Layer 3 of a small transformer language model trained on English Wikipedia (10 layers, counted from 0, width 128).
A neuron adds its activation times its output weights to the MLP's output. To switch it off is to set its activation to zero at one token and run the rest of the model.
A neuron's activation on a vector x is GELU(weights . x), where the dot is the dot product.

Input weights of the MLP neurons that the questions are about. A number n stands for (n - 500) times 0.00058.
n278: 286,621,581,333,546,280,695,279,442,500,612,595,617,415,227,826,658,572,267,495,356,604,657,748,418,595,462,877,725,514,255,542,375,674,569,620,500,505,683,561,477,249,409,165,867,599,583,466,515,603,458,617,59,786,604,340,650,568,283,437,558,592,533,663,738,338,288,495,575,471,396,356,735,656,490,569,689,331,355,614,711,560,417,315,220,312,282,534,439,603,556,471,658,510,534,537,332,165,390,475,296,642,410,481,267,601,705,495,858,453,519,441,306,434,539,396,486,151,576,624,286,594,647,414,533,269,319,432
n345: 751,370,360,418,690,221,425,587,398,519,370,637,334,313,734,431,504,486,514,271,812,301,752,616,693,541,605,264,658,418,491,572,395,435,543,279,367,449,729,456,854,172,566,449,828,441,398,671,396,566,779,435,359,413,637,320,615,615,551,491,362,505,487,424,372,75,679,580,464,454,472,698,362,585,681,477,816,113,329,454,567,611,565,615,254,635,526,317,433,352,749,570,413,491,486,349,693,537,486,533,356,486,459,341,560,708,640,505,273,622,386,415,421,699,382,567,423,553,536,646,548,321,769,621,691,298,349,616
n400: 684,839,479,440,410,299,615,561,148,390,422,351,508,454,567,476,527,633,432,578,520,388,683,364,691,360,604,349,584,496,643,718,529,512,392,297,625,549,630,560,648,337,431,488,269,555,402,508,865,504,640,295,434,484,458,687,475,329,593,593,395,455,323,508,713,355,600,508,539,480,421,322,488,759,655,579,263,516,537,560,551,301,385,576,618,445,511,375,480,457,625,554,185,496,496,574,212,463,665,421,246,632,496,616,426,627,685,520,427,544,444,696,655,372,430,437,770,446,324,685,475,231,457,682,560,432,288,533
n411: 408,408,500,297,697,621,562,535,548,577,631,427,428,473,521,591,555,643,625,465,721,612,404,537,570,453,612,478,604,491,666,555,153,570,527,559,374,356,589,733,492,583,545,531,619,560,425,592,674,384,550,452,593,577,209,430,689,657,596,400,439,404,297,630,556,317,460,500,546,191,912,387,673,401,828,522,325,339,570,509,659,459,359,745,542,534,475,483,610,488,454,762,366,593,522,270,604,526,582,620,258,672,388,560,588,518,592,582,303,143,306,567,452,275,749,163,474,148,534,664,406,389,749,451,264,373,475,180
n568: 634,726,510,404,209,700,500,312,435,247,334,427,719,519,410,336,824,514,124,584,368,250,531,553,573,704,409,380,533,491,460,500,291,666,641,701,445,242,688,539,601,279,452,690,351,496,500,583,627,528,575,663,733,309,892,472,552,541,569,532,550,84,313,385,391,442,571,458,553,704,424,720,829,431,348,453,213,410,537,668,859,486,147,294,438,482,435,610,464,508,427,336,436,602,266,456,422,653,313,500,416,565,809,509,528,697,444,637,528,374,559,491,495,437,505,675,379,513,631,595,491,584,184,569,518,672,500,311
n648: 606,335,385,431,500,332,465,247,420,340,360,293,413,448,578,559,764,470,485,384,500,817,443,835,515,490,101,835,521,525,690,295,454,580,249,319,520,465,645,610,749,415,46,831,515,466,284,595,291,612,476,354,409,539,802,525,464,560,340,455,629,630,500,433,584,808,556,454,606,657,848,286,505,575,365,343,550,646,385,446,536,469,530,521,423,422,458,431,422,513,437,612,694,586,590,313,709,610,436,709,535,975,160,534,530,583,253,306,530,378,337,603,565,453,647,541,729,528,441,229,598,607,643,607,137,168,923,515
n688: 472,486,549,486,579,616,566,225,382,752,641,579,441,515,486,653,378,477,735,491,486,548,858,515,481,518,440,584,335,426,578,248,476,176,678,748,179,312,391,220,594,650,469,735,362,381,467,486,467,629,473,590,367,417,495,505,650,566,430,523,337,415,473,401,366,353,869,166,532,777,404,458,798,763,500,538,392,628,425,190,836,622,159,554,450,614,575,365,523,629,356,619,505,472,262,541,514,335,347,356,453,566,791,440,344,226,443,570,617,285,523,447,237,599,801,852,349,246,606,773,587,548,638,478,417,646,505,486
n766: 293,279,788,535,716,619,424,639,374,479,661,357,534,624,383,440,452,207,618,722,912,485,581,306,300,446,683,284,557,510,715,632,562,801,490,282,555,615,325,626,361,470,524,369,312,417,883,374,602,255,438,626,576,362,346,440,298,420,675,590,460,525,447,428,535,751,382,444,297,663,885,575,480,462,555,699,565,417,274,431,333,438,414,588,403,407,688,411,286,718,431,612,555,24,221,288,749,425,579,408,495,383,559,770,470,626,419,699,535,397,638,454,374,600,622,711,124,471,721,332,660,485,763,584,451,333,302,977
n850: 412,491,582,477,727,573,272,701,712,471,482,364,496,595,625,377,553,523,428,500,541,561,404,486,720,586,627,426,567,473,410,621,789,882,382,490,669,546,420,462,689,404,422,431,570,585,288,578,369,308,276,532,542,264,646,459,400,624,394,431,692,735,673,659,672,956,172,603,664,355,198,592,518,827,367,374,717,272,684,505,615,457,635,548,593,312,621,527,478,373,835,584,272,305,386,526,500,131,500,256,301,663,414,441,408,183,597,422,454,464,704,439,431,645,444,391,500,426,509,337,765,472,553,590,721,161,633,491
n906: 295,778,724,257,681,598,399,578,458,408,495,614,424,338,505,469,696,536,320,468,272,366,425,544,115,551,289,490,484,422,245,719,430,306,446,153,624,589,231,347,650,505,327,631,262,520,563,343,745,703,410,178,871,845,484,678,381,521,406,589,318,406,378,621,799,615,388,654,374,371,570,526,469,545,463,415,484,886,568,330,451,783,273,359,540,551,220,744,652,463,815,606,588,373,266,530,604,652,262,975,500,802,366,772,753,396,542,614,641,587,237,586,306,423,915,414,362,217,567,366,640,393,470,563,495,250,409,631

Output weights of the MLP neurons that the questions are about. A number n stands for (n - 500) times 0.00024.
n278: 508,769,486,489,481,532,504,299,391,704,412,617,383,450,514,511,362,556,264,433,283,338,357,707,444,354,417,761,482,554,331,648,683,278,343,511,472,766,497,577,394,617,500,316,440,318,351,525,589,510,369,555,355,504,467,510,604,478,551,522,470,479,603,516,519,437,634,718,373,900,493,659,464,375,546,521,465,520,421,435,489,409,546,668,350,422,573,537,444,510,656,582,700,665,564,551,542,647,510,496,493,321,573,496,419,711,633,532,311,332,533,728,459,370,543,332,665,451,399,496,704,342,514,558,430,539,476,522
n345: 351,686,463,258,486,713,625,435,521,537,528,368,638,534,410,578,476,553,441,337,418,517,540,393,418,434,332,409,479,205,393,442,560,415,635,605,398,633,443,382,480,657,715,460,593,389,362,555,598,575,391,448,452,514,710,379,527,444,549,567,546,422,493,438,722,758,617,453,613,568,435,205,500,521,561,490,610,500,715,601,346,510,537,636,684,567,510,376,728,596,572,459,473,493,583,734,427,412,603,681,482,663,621,551,474,456,650,348,510,257,639,554,613,525,490,531,717,513,464,391,408,418,477,513,427,595,402,551
n400: 657,447,705,384,585,591,503,585,470,472,460,553,457,384,441,534,704,691,632,395,566,481,440,798,422,329,575,432,570,465,426,526,419,490,403,406,563,535,503,500,347,438,468,516,599,381,491,359,433,286,521,415,526,543,480,262,578,420,316,531,520,552,342,533,655,580,645,430,405,364,621,482,513,443,506,394,635,633,706,313,551,643,654,474,306,453,257,517,338,503,386,558,494,465,686,475,357,646,652,510,554,490,333,607,711,524,585,691,605,400,636,507,619,544,585,376,407,456,503,393,494,476,599,417,407,477,600,389
n411: 466,476,319,465,504,523,712,512,720,411,649,609,141,441,433,353,285,689,707,584,512,569,366,364,508,466,551,567,730,576,558,413,475,496,676,543,511,342,446,488,643,707,588,492,743,666,417,607,313,561,677,644,361,337,476,549,154,540,331,520,278,395,621,507,20,528,345,623,464,383,453,719,333,319,628,481,442,339,353,635,504,469,403,547,537,561,530,340,427,626,625,527,484,669,272,353,515,363,600,756,707,512,561,539,689,487,390,613,473,480,697,438,549,561,563,582,596,370,492,561,508,550,442,559,712,410,511,441
n568: 541,504,643,477,581,619,642,763,319,554,615,607,370,531,393,436,331,398,645,443,645,435,571,659,338,695,442,647,150,599,485,305,383,338,427,246,504,643,557,468,585,687,568,192,682,459,631,360,696,586,629,470,218,434,238,645,283,496,511,500,432,696,615,635,532,544,476,454,488,427,624,537,175,278,768,431,511,290,615,496,527,296,659,419,540,440,414,427,538,451,558,477,512,511,446,452,629,434,530,340,612,583,448,354,496,612,554,492,451,607,472,643,528,428,620,222,561,357,481,373,459,520,754,548,382,485,422,734
n648: 556,624,633,573,550,647,319,670,745,651,485,549,462,463,595,454,534,449,526,547,578,489,557,632,349,361,563,279,622,262,398,511,727,352,581,518,737,266,353,307,319,379,755,539,515,454,550,563,450,728,619,518,616,433,401,582,655,409,702,696,450,614,606,666,443,447,365,395,511,408,370,598,496,356,621,646,613,507,496,741,569,410,528,603,423,515,400,496,414,507,374,555,349,308,455,783,500,456,370,361,477,489,614,434,549,536,552,647,421,553,568,382,357,515,352,241,471,288,486,614,536,212,583,591,511,603,273,366
n688: 546,552,122,387,377,778,641,681,404,729,544,387,520,402,627,496,564,396,204,604,623,415,282,347,591,458,607,461,528,648,477,512,611,472,312,324,496,534,584,597,538,392,465,427,670,719,664,690,667,470,800,306,320,416,573,538,532,315,726,471,459,453,426,525,402,512,460,496,524,339,175,679,336,419,566,453,395,279,545,640,348,446,764,433,500,211,481,759,377,423,584,473,578,639,482,526,450,551,635,461,655,554,336,465,474,698,381,441,377,383,629,521,722,443,472,524,562,508,423,463,341,521,577,407,357,170,496,492
n766: 496,403,445,486,256,329,433,379,407,508,249,695,533,351,472,416,326,428,496,546,437,529,386,458,561,743,574,438,669,555,342,441,599,602,580,573,432,604,764,500,525,377,564,493,734,753,415,518,300,433,630,669,511,541,534,338,723,515,567,504,474,446,522,382,564,327,467,529,426,631,379,427,422,391,369,561,561,441,300,549,359,593,374,496,538,523,621,336,553,607,624,474,442,564,582,626,400,544,693,616,697,450,666,321,476,551,298,511,375,459,163,674,527,401,603,281,770,600,386,278,655,604,342,407,590,562,626,445
n850: 458,242,433,409,563,339,547,659,493,717,504,424,281,637,597,599,586,614,482,455,464,514,445,537,511,508,500,317,453,598,281,343,603,281,525,732,534,604,637,453,381,697,603,551,455,398,582,607,609,708,599,786,464,240,478,425,394,359,334,618,471,714,384,318,408,387,307,531,339,623,681,403,632,580,496,612,493,598,242,436,441,476,336,511,662,533,527,260,631,431,432,549,665,686,619,581,393,546,517,556,551,569,568,507,400,372,578,704,607,457,601,478,555,393,567,539,396,507,400,489,367,392,510,543,420,560,578,418
n906: 580,518,511,306,407,344,638,582,460,450,544,431,507,468,476,304,514,556,561,514,263,542,382,579,214,489,550,567,354,424,420,486,815,411,592,532,528,314,595,482,449,373,628,421,661,387,634,607,559,548,546,404,677,708,679,623,386,591,411,600,394,758,415,379,640,617,569,472,471,518,332,204,457,613,500,507,454,422,507,551,486,535,527,415,637,474,228,474,635,576,500,553,411,441,603,677,653,688,267,785,426,654,493,511,490,561,479,549,497,398,551,379,596,537,468,372,416,559,635,368,534,511,207,453,252,571,456,658

Each question names a token from some text and the token that comes next. It shows the vector x that enters the MLP there. A number n stands for (n - 500) times 0.01.

Then comes g, the gradient of the next token's log-probability with respect to the MLP's output, scaled to length 1. A neuron's effect is roughly proportional to its activation times (output weights . g). A number n stands for (n - 500) times 0.00071.

"ton", then " on"
x: 579,590,579,533,494,561,499,465,334,513,637,480,509,560,565,755,290,569,419,613,457,448,437,397,622,429,437,643,455,450,550,571,451,493,527,500,397,648,383,298,554,603,377,465,690,500,569,434,469,404,665,468,309,355,474,534,616,733,424,349,370,467,659,415,438,475,658,547,425,733,530,559,294,555,763,396,342,532,572,457,417,526,556,417,591,367,568,430,402,323,333,456,412,482,544,416,607,598,428,572,681,359,470,354,502,527,531,443,419,625,535,401,349,454,710,546,551,738,564,407,607,649,620,520,601,386,426,449
g: 355,533,394,483,467,537,421,582,545,514,554,446,562,759,461,649,490,479,675,684,346,381,424,423,486,346,663,329,259,267,458,393,601,490,466,389,426,470,258,371,796,600,611,288,535,445,487,487,454,564,378,535,594,306,498,723,423,487,552,618,630,464,486,250,579,667,459,373,411,439,554,399,592,433,315,549,655,719,729,501,534,717,494,693,546,412,616,580,658,417,696,421,589,524,590,388,288,711,270,386,580,518,443,333,424,474,385,427,624,604,601,569,534,295,591,540,344,689,520,512,315,520,295,468,697,677,658,413
Which neuron, switched off, lowers the next token's probability most? n345

" |", then " She"
x: 450,682,532,436,543,551,407,501,444,524,673,352,474,590,617,716,334,485,304,579,358,336,337,446,564,390,552,549,387,560,581,561,412,480,485,415,367,378,423,447,577,644,542,329,712,418,562,415,574,594,623,436,439,557,490,624,482,796,351,395,383,546,573,312,531,428,627,621,314,618,608,515,375,593,456,340,379,489,637,433,528,566,726,448,615,522,565,555,503,333,483,515,506,626,454,424,525,553,434,611,604,371,472,425,498,474,481,369,617,639,568,438,451,559,461,446,530,834,477,425,542,527,542,609,497,479,243,467
g: 683,574,553,511,265,555,547,424,568,224,464,436,427,628,620,539,456,559,565,513,533,313,593,442,638,504,463,335,535,497,365,561,532,389,264,639,289,396,353,417,571,513,486,291,502,571,213,209,549,360,763,388,501,565,533,369,618,443,578,481,369,426,612,613,547,603,621,282,267,614,613,912,723,524,763,462,400,516,542,673,258,454,432,579,578,632,417,663,421,425,671,592,485,473,454,669,440,462,629,355,310,493,565,500,485,452,443,473,406,551,611,488,555,538,513,625,370,668,482,610,594,394,458,432,798,471,538,337
Which neuron, switched off, raises the next token's probability most? n906

" P", then "am"
x: 412,610,551,454,479,549,558,470,450,556,611,442,613,534,577,525,293,570,494,553,443,398,334,539,616,385,417,559,493,644,545,574,436,606,448,455,503,661,365,561,491,484,465,400,549,386,387,441,404,456,632,541,396,297,460,588,406,716,437,369,215,655,510,439,548,378,553,549,321,583,633,573,510,469,644,450,317,473,586,467,676,656,389,367,673,443,607,600,447,325,395,411,412,601,642,377,562,665,736,705,669,401,500,475,438,634,524,529,570,563,538,445,448,415,581,428,497,634,365,444,544,571,602,653,422,401,259,441
g: 504,620,387,755,285,335,582,601,422,369,577,395,304,590,598,525,576,483,504,589,348,481,589,224,591,674,437,451,606,427,367,415,414,504,649,681,527,458,626,288,599,420,527,420,319,447,662,518,448,249,370,629,533,316,466,573,614,568,555,554,542,490,393,198,621,599,721,361,310,437,441,637,599,685,562,685,355,657,563,432,417,567,709,589,508,405,417,475,402,507,561,483,599,523,527,507,566,580,345,590,316,430,663,456,396,664,165,680,460,295,469,358,452,653,643,561,617,474,733,493,303,439,676,377,588,677,371,485
Which neuron, switched off, raises the next token's probability most? n411

"day", then " 29"
x: 495,548,571,577,500,455,356,511,414,597,633,350,555,467,649,760,377,586,306,469,475,556,365,306,467,451,703,564,454,521,502,503,396,478,455,411,412,691,493,440,681,631,504,294,653,461,519,549,503,464,718,463,326,472,541,452,546,706,361,454,408,468,764,254,501,502,572,491,392,549,401,488,420,512,552,388,549,550,533,533,375,344,579,348,456,468,579,593,425,448,321,426,494,512,512,436,668,596,462,556,591,433,548,366,500,537,438,391,536,562,529,484,372,520,770,432,433,892,622,435,466,516,616,544,402,584,435,538
g: 499,641,608,624,648,621,393,497,573,436,426,528,421,475,392,306,519,335,198,581,121,471,433,717,340,522,531,763,496,597,448,483,583,666,333,595,508,442,512,446,500,357,617,422,606,401,491,521,311,686,327,362,603,542,320,547,451,612,368,523,594,579,415,462,563,647,422,571,684,221,411,199,529,579,275,369,670,406,234,591,575,515,413,488,562,731,469,589,709,431,639,582,438,517,411,301,516,596,558,722,470,705,564,353,372,489,550,561,593,428,505,450,702,605,688,457,682,373,648,654,426,463,432,426,532,412,504,474
Which neuron, switched off, lowers the next token's probability most? n345

" E", then "ri"
x: 437,665,584,429,516,478,624,558,386,543,554,431,538,362,448,626,387,567,363,600,533,408,351,431,609,326,462,529,522,609,493,544,429,633,561,403,423,650,503,578,590,611,432,412,489,479,529,402,401,312,591,472,461,327,420,734,472,733,522,360,245,553,630,473,581,486,498,475,260,505,554,448,517,414,647,362,223,447,561,564,649,570,444,363,638,437,565,556,466,485,343,391,446,614,542,424,609,524,679,700,703,461,431,493,461,500,520,523,625,622,540,487,456,480,573,366,582,828,435,497,410,516,586,628,490,499,336,351
g: 669,345,692,428,282,361,610,456,651,410,392,557,288,458,298,274,452,519,411,265,552,597,271,369,494,488,415,316,440,371,481,449,331,514,658,700,558,501,468,471,479,469,544,479,591,409,448,526,610,438,624,501,507,391,471,526,508,519,544,443,377,540,557,556,404,774,529,584,494,673,520,461,506,686,502,868,418,698,491,385,498,489,430,587,464,182,537,440,381,612,583,410,610,536,633,616,609,705,292,382,358,358,755,698,628,478,553,625,666,561,615,523,692,583,465,492,394,566,575,406,435,448,723,748,285,432,260,368
Which neuron, switched off, lowers the next token's probability most? n400

" B", then "ot"
x: 428,567,723,437,509,597,527,591,539,576,585,378,588,533,498,548,410,604,324,365,423,654,380,403,548,337,624,505,435,499,444,535,499,673,534,419,474,725,448,582,477,561,532,334,543,314,428,504,484,453,792,523,461,359,484,453,434,730,376,351,300,630,602,475,529,445,464,457,268,470,601,476,457,598,500,514,438,442,551,582,546,592,467,399,500,421,717,533,478,314,257,492,496,644,530,373,679,492,586,539,677,518,405,488,581,450,572,444,447,682,434,445,430,465,580,398,619,648,368,304,361,707,581,662,584,487,328,484
g: 369,678,573,436,561,656,514,555,618,424,407,495,381,359,588,565,323,514,737,635,430,576,574,501,459,595,184,582,450,490,472,475,506,568,492,496,570,665,360,251,444,321,547,338,366,440,653,438,535,328,552,249,348,446,576,409,545,654,785,657,440,486,278,528,488,651,384,758,428,391,337,342,392,598,697,856,352,585,614,452,383,743,486,389,334,650,494,575,581,608,580,607,418,723,445,451,480,525,428,604,486,472,403,394,407,412,435,307,484,520,499,515,378,354,315,641,474,627,440,856,652,544,492,413,515,612,535,541
Which neuron, switched off, raises the next token's probability most? n850

"ott", then "ing"
x: 484,677,504,475,489,605,442,482,454,506,569,421,446,733,478,732,338,515,419,398,424,401,469,291,591,483,463,475,472,603,566,484,527,486,476,424,437,729,445,374,565,591,451,318,533,528,469,445,610,434,761,363,379,503,408,541,486,675,397,429,459,486,507,480,390,458,666,534,370,691,579,596,358,440,711,451,508,629,603,595,523,520,477,461,557,375,681,457,326,200,230,449,602,587,595,432,588,475,564,562,582,467,581,400,515,452,568,389,481,571,475,450,319,425,764,618,490,816,559,285,552,615,422,570,495,448,449,469
g: 749,596,338,349,547,604,414,358,638,610,464,567,626,679,523,295,565,565,336,588,329,438,355,583,490,413,718,759,447,361,387,594,578,293,293,631,564,543,680,525,427,334,520,481,533,501,466,589,476,396,650,509,510,506,315,508,396,343,487,628,733,484,481,445,514,358,581,696,349,518,624,447,336,344,322,573,562,544,432,228,455,583,498,529,497,541,473,532,673,404,589,316,419,471,634,157,597,412,666,485,845,515,492,564,554,402,534,426,422,435,435,518,285,471,674,751,667,251,536,660,426,461,474,381,611,451,667,625
Which neuron, switched off, lowers the next token's probability most? n766

".", then " Hel"
x: 420,513,598,448,542,590,501,501,434,520,552,269,578,704,570,679,375,522,337,450,454,446,242,451,548,349,499,413,504,420,515,493,515,546,430,533,427,588,561,491,566,630,566,326,400,474,407,457,451,473,704,430,428,601,428,454,562,548,445,269,248,595,589,370,427,455,615,461,291,381,631,560,438,578,578,328,438,522,728,602,510,593,469,460,594,417,689,571,542,288,320,481,523,509,578,443,576,668,527,675,635,546,379,375,541,595,557,316,558,624,463,581,432,592,681,479,345,813,450,556,571,601,621,578,531,457,350,414
g: 653,365,547,389,507,387,532,566,866,319,333,563,601,602,604,459,687,234,419,586,574,395,518,577,414,466,495,482,582,426,393,614,526,502,537,538,767,233,510,576,752,725,341,600,510,421,558,548,482,336,556,540,380,530,254,576,305,474,604,408,553,584,421,532,405,378,499,427,330,403,395,533,585,417,540,433,509,406,586,377,345,408,630,490,315,625,451,338,493,478,345,720,551,480,635,576,472,554,420,457,574,646,775,632,591,405,436,759,378,196,627,483,411,632,634,613,537,383,584,623,163,349,531,541,559,518,388,688
Which neuron, switched off, lowers the next token's probability most? n411

" S", then "ach"
x: 292,659,669,543,559,577,554,486,457,539,623,475,548,466,539,531,328,652,432,469,455,442,242,378,593,376,599,579,384,607,585,558,361,553,473,474,526,614,464,483,538,533,504,487,612,459,534,523,398,344,699,468,440,323,418,509,452,704,362,344,283,693,541,474,496,418,563,533,354,523,651,485,486,475,597,467,419,458,567,575,629,552,374,386,671,316,718,538,461,270,339,401,578,702,448,359,574,570,628,577,673,490,497,535,461,514,500,480,524,642,513,426,500,394,527,450,555,698,398,372,538,518,624,716,437,481,334,353
g: 374,658,388,356,441,496,378,539,409,319,570,303,535,368,469,478,468,609,646,483,660,637,664,244,539,436,442,581,577,584,446,591,504,543,467,699,321,467,472,481,344,581,485,313,406,413,567,570,415,662,565,563,461,377,665,463,629,530,267,258,472,693,525,735,637,557,422,475,81,576,434,831,429,444,568,480,418,567,509,387,597,416,522,554,320,636,579,504,476,580,347,374,470,457,394,606,595,505,520,701,444,140,600,538,462,739,483,537,431,580,639,262,472,627,434,745,704,439,602,558,309,395,451,508,699,608,529,496
Which neuron, switched off, lowers the next token's probability most? n411

"al", then "ius"
x: 652,541,537,550,460,626,563,537,430,350,572,270,593,523,590,643,364,490,390,520,470,475,312,399,453,380,374,628,562,503,502,448,466,547,519,549,412,592,503,471,374,508,524,420,544,431,505,349,430,409,615,505,391,385,581,662,667,677,631,423,556,498,585,415,306,333,643,539,155,627,527,607,404,502,619,405,360,542,658,412,690,589,553,474,574,428,560,593,391,282,322,419,493,482,491,344,570,541,630,513,646,450,580,366,428,572,404,532,518,499,588,550,492,502,741,365,439,865,421,485,458,592,646,569,486,568,481,340
g: 761,566,385,396,384,558,399,645,506,393,365,640,456,482,378,717,297,736,742,296,565,508,521,481,542,530,513,700,562,269,472,350,432,505,420,343,642,489,279,452,411,520,523,566,613,506,476,510,816,486,445,622,545,641,505,611,486,690,414,359,358,841,348,567,399,741,448,498,556,532,602,374,517,580,730,371,478,445,525,448,354,274,603,493,600,570,775,335,549,308,390,400,501,567,457,476,462,760,307,500,546,561,568,320,392,378,659,494,406,527,331,819,329,505,607,559,400,526,419,437,526,513,422,396,526,413,478,483
Which neuron, switched off, lowers the next token's probability most? n568

" 1999", then "–"
x: 518,469,463,474,565,559,556,488,435,444,609,359,706,565,677,633,411,669,324,463,490,470,439,475,405,343,457,678,339,382,464,370,364,442,379,493,508,520,613,582,555,468,472,131,710,485,625,359,561,642,677,535,512,457,394,477,623,561,586,459,433,494,638,448,402,407,504,421,334,555,529,515,400,426,436,359,315,478,729,428,682,453,483,459,537,503,375,581,426,347,479,538,581,565,504,366,519,430,519,512,724,492,503,514,402,584,391,538,554,622,716,529,513,427,482,504,470,793,411,398,469,772,624,728,490,419,499,510
g: 531,460,249,439,496,502,527,616,448,323,511,418,557,475,362,509,143,707,458,424,415,824,383,665,237,585,572,526,337,515,550,699,518,768,517,415,663,619,550,546,481,372,367,513,690,471,296,521,274,548,479,535,777,575,379,490,607,618,588,393,367,559,611,450,477,441,381,524,474,183,595,582,488,396,652,512,550,406,584,581,649,595,482,431,480,432,572,430,535,495,399,425,483,509,481,676,741,590,317,282,549,439,524,478,497,681,403,358,474,589,377,376,456,506,645,349,568,752,849,539,365,571,459,462,273,474,623,515
Which neuron, switched off, raises the next token's probability most? n278

"|", then " 1988"
x: 562,587,547,513,551,556,618,511,541,426,568,496,544,653,671,670,444,548,276,404,375,335,404,599,510,291,494,612,334,457,491,455,403,572,402,501,334,537,669,567,524,716,578,272,697,499,631,332,552,602,570,452,381,451,416,550,668,580,472,446,504,472,548,465,432,462,529,440,361,478,659,524,346,454,479,309,306,513,623,488,729,354,504,351,605,549,408,594,489,331,612,591,504,477,357,355,511,528,545,413,593,454,522,547,411,564,479,423,658,570,667,604,409,486,484,434,475,794,339,392,471,683,504,629,461,523,353,573
g: 300,517,396,693,577,394,471,388,253,537,393,317,649,395,245,540,641,488,323,546,504,487,650,417,602,497,475,608,483,472,479,638,521,592,545,445,452,631,749,438,459,600,373,358,475,212,586,432,520,710,386,622,528,497,412,483,559,429,435,451,355,656,606,377,292,587,486,407,500,524,549,965,563,271,559,541,494,506,567,480,468,765,472,603,492,464,601,535,695,461,327,578,498,433,471,390,551,466,459,636,376,613,244,773,348,403,465,489,266,513,412,611,556,750,536,335,447,324,685,580,506,425,580,513,556,503,447,815
Which neuron, switched off, lowers the next token's probability most? n278

"\n", then "\n"
x: 455,560,423,516,466,663,336,559,465,541,539,368,466,555,714,636,314,642,345,460,403,400,404,648,382,386,441,782,298,339,453,571,460,619,558,485,387,521,635,452,394,709,631,279,731,412,588,441,479,542,653,492,533,471,541,445,625,594,490,503,468,582,529,278,430,583,628,465,297,581,525,465,527,485,531,449,401,453,596,676,597,659,600,386,397,460,409,615,406,465,651,592,519,412,416,410,590,482,586,260,603,355,507,463,434,636,601,462,619,532,606,500,334,562,343,531,565,541,384,512,465,491,552,629,500,502,428,354
g: 371,599,450,204,550,484,258,432,439,588,651,402,480,576,346,689,536,430,539,585,487,525,470,386,523,302,448,557,605,470,319,304,518,237,639,297,277,380,572,520,628,510,629,411,502,580,525,623,571,610,435,593,428,518,563,687,415,676,366,512,312,409,393,373,396,610,691,910,633,574,553,335,423,626,620,694,460,584,644,627,341,552,639,697,374,420,609,569,594,546,722,398,567,455,475,383,346,572,414,483,424,573,399,275,548,300,656,522,637,406,656,556,555,379,372,453,581,444,496,598,706,450,567,221,377,640,510,448
Which neuron, switched off, lowers the next token's probability most? n278

"–", then "2"
x: 440,470,543,451,532,556,503,557,490,522,626,418,476,413,642,621,389,563,414,478,399,428,420,421,641,290,393,494,400,588,732,603,510,681,371,499,578,551,459,664,480,736,552,410,616,362,482,451,497,385,550,545,471,536,418,563,608,645,347,265,365,448,643,355,389,458,550,473,337,518,568,478,392,600,492,277,431,506,710,621,591,427,530,559,561,380,630,520,474,187,412,572,563,528,495,364,538,537,628,632,658,420,526,415,522,501,320,469,471,517,550,504,315,525,517,472,438,678,525,383,448,757,694,592,561,474,338,603
g: 340,381,398,711,247,476,442,675,737,220,525,483,408,451,591,595,526,504,319,437,479,391,405,317,511,489,396,441,510,462,713,412,603,621,703,505,473,525,529,538,826,547,365,592,561,424,554,376,444,664,385,656,506,381,367,453,266,519,861,618,498,479,484,694,431,556,501,562,606,502,542,494,332,563,683,290,458,537,450,570,568,538,471,534,778,625,564,555,316,621,541,491,378,284,499,269,616,491,551,627,625,616,409,485,730,378,424,651,354,544,502,266,325,685,364,343,428,522,572,665,360,395,460,341,460,485,641,569
Which neuron, switched off, lowers the next token's probability most? n411

" first", then " place"
x: 664,524,527,501,629,555,450,683,595,568,781,297,626,461,612,678,358,580,352,472,382,530,454,434,420,416,570,634,417,411,433,771,374,540,410,485,499,637,349,582,433,624,389,233,567,354,475,410,425,496,608,502,411,490,488,550,561,558,434,325,429,593,596,442,414,470,582,686,329,451,548,377,349,248,610,355,449,585,598,446,512,396,505,413,567,433,548,670,474,438,398,495,540,488,529,406,511,540,515,534,636,327,466,522,581,640,481,453,411,665,657,568,398,396,620,462,445,685,327,482,400,724,513,587,567,465,526,643
g: 752,517,619,587,383,546,370,575,528,473,367,407,295,399,311,645,508,587,548,491,359,450,395,375,539,731,471,562,664,622,590,578,173,427,650,532,502,530,405,591,506,660,615,452,369,585,678,601,409,559,514,639,301,617,392,501,397,557,524,591,652,416,699,593,380,537,613,522,541,549,445,442,390,633,378,473,784,443,569,445,302,463,342,469,541,430,571,519,577,369,439,290,741,306,309,428,322,330,711,475,514,483,413,503,318,434,486,501,651,471,566,884,622,553,434,170,640,323,615,316,556,503,644,308,516,583,548,488
Which neuron, switched off, lowers the next token's probability most? n766

"phy", then " Final"
x: 522,520,407,578,511,531,442,524,398,556,633,369,607,511,624,788,341,557,338,586,503,498,480,298,616,460,505,586,380,504,705,499,439,464,491,433,368,667,463,367,635,695,397,327,504,441,477,391,419,404,737,389,552,372,463,545,562,719,384,377,466,500,554,511,300,467,605,651,398,703,432,446,321,522,634,461,511,624,687,490,595,477,480,601,628,356,627,523,369,430,287,414,488,591,437,406,550,539,535,585,629,425,545,507,521,481,484,276,430,581,501,558,321,520,580,462,304,810,439,423,582,582,584,607,472,558,439,446
g: 729,660,361,266,586,393,564,463,547,814,363,486,472,545,523,539,612,532,273,417,458,460,365,461,431,384,438,413,461,623,583,388,404,682,372,502,482,707,653,803,367,362,648,427,473,335,588,435,294,587,652,548,517,737,279,528,619,534,418,320,515,421,511,490,599,272,648,463,502,458,244,328,623,343,486,200,613,461,429,528,484,417,540,518,396,481,393,501,654,556,661,406,583,522,475,616,360,587,619,521,374,491,614,469,688,683,560,405,536,563,518,603,556,562,479,202,796,344,347,654,551,663,636,521,406,502,366,606
Which neuron, switched off, lowers the next token's probability most? n688

"|", then " Season"
x: 610,546,525,520,599,506,565,540,548,464,599,513,625,593,596,675,416,576,227,381,413,333,320,603,477,265,440,532,369,540,464,483,439,539,479,524,340,570,659,587,500,599,529,340,656,532,610,368,560,589,510,480,378,516,342,581,593,703,488,413,546,487,525,514,492,407,501,513,446,419,655,582,305,448,458,260,359,526,713,469,735,369,404,391,538,489,406,656,547,355,595,488,484,415,406,402,568,481,569,447,561,468,564,610,439,593,419,385,655,471,650,580,446,529,567,429,376,766,298,406,493,722,462,589,519,624,350,471
g: 542,746,487,609,540,374,487,579,350,666,459,264,405,472,271,558,388,593,344,552,287,420,815,694,508,417,551,340,554,437,507,455,347,821,469,410,447,458,464,558,373,630,655,402,351,591,346,314,503,424,700,628,468,379,436,761,381,327,592,476,667,307,516,550,697,433,710,718,570,524,759,484,634,481,603,613,599,550,563,539,337,399,487,616,519,448,274,632,647,438,359,401,516,266,497,649,494,461,450,588,538,561,283,312,366,299,338,461,511,585,427,401,515,720,619,529,508,567,484,354,495,512,537,406,572,634,589,501
Which neuron, switched off, lowers the next token's probability most? n568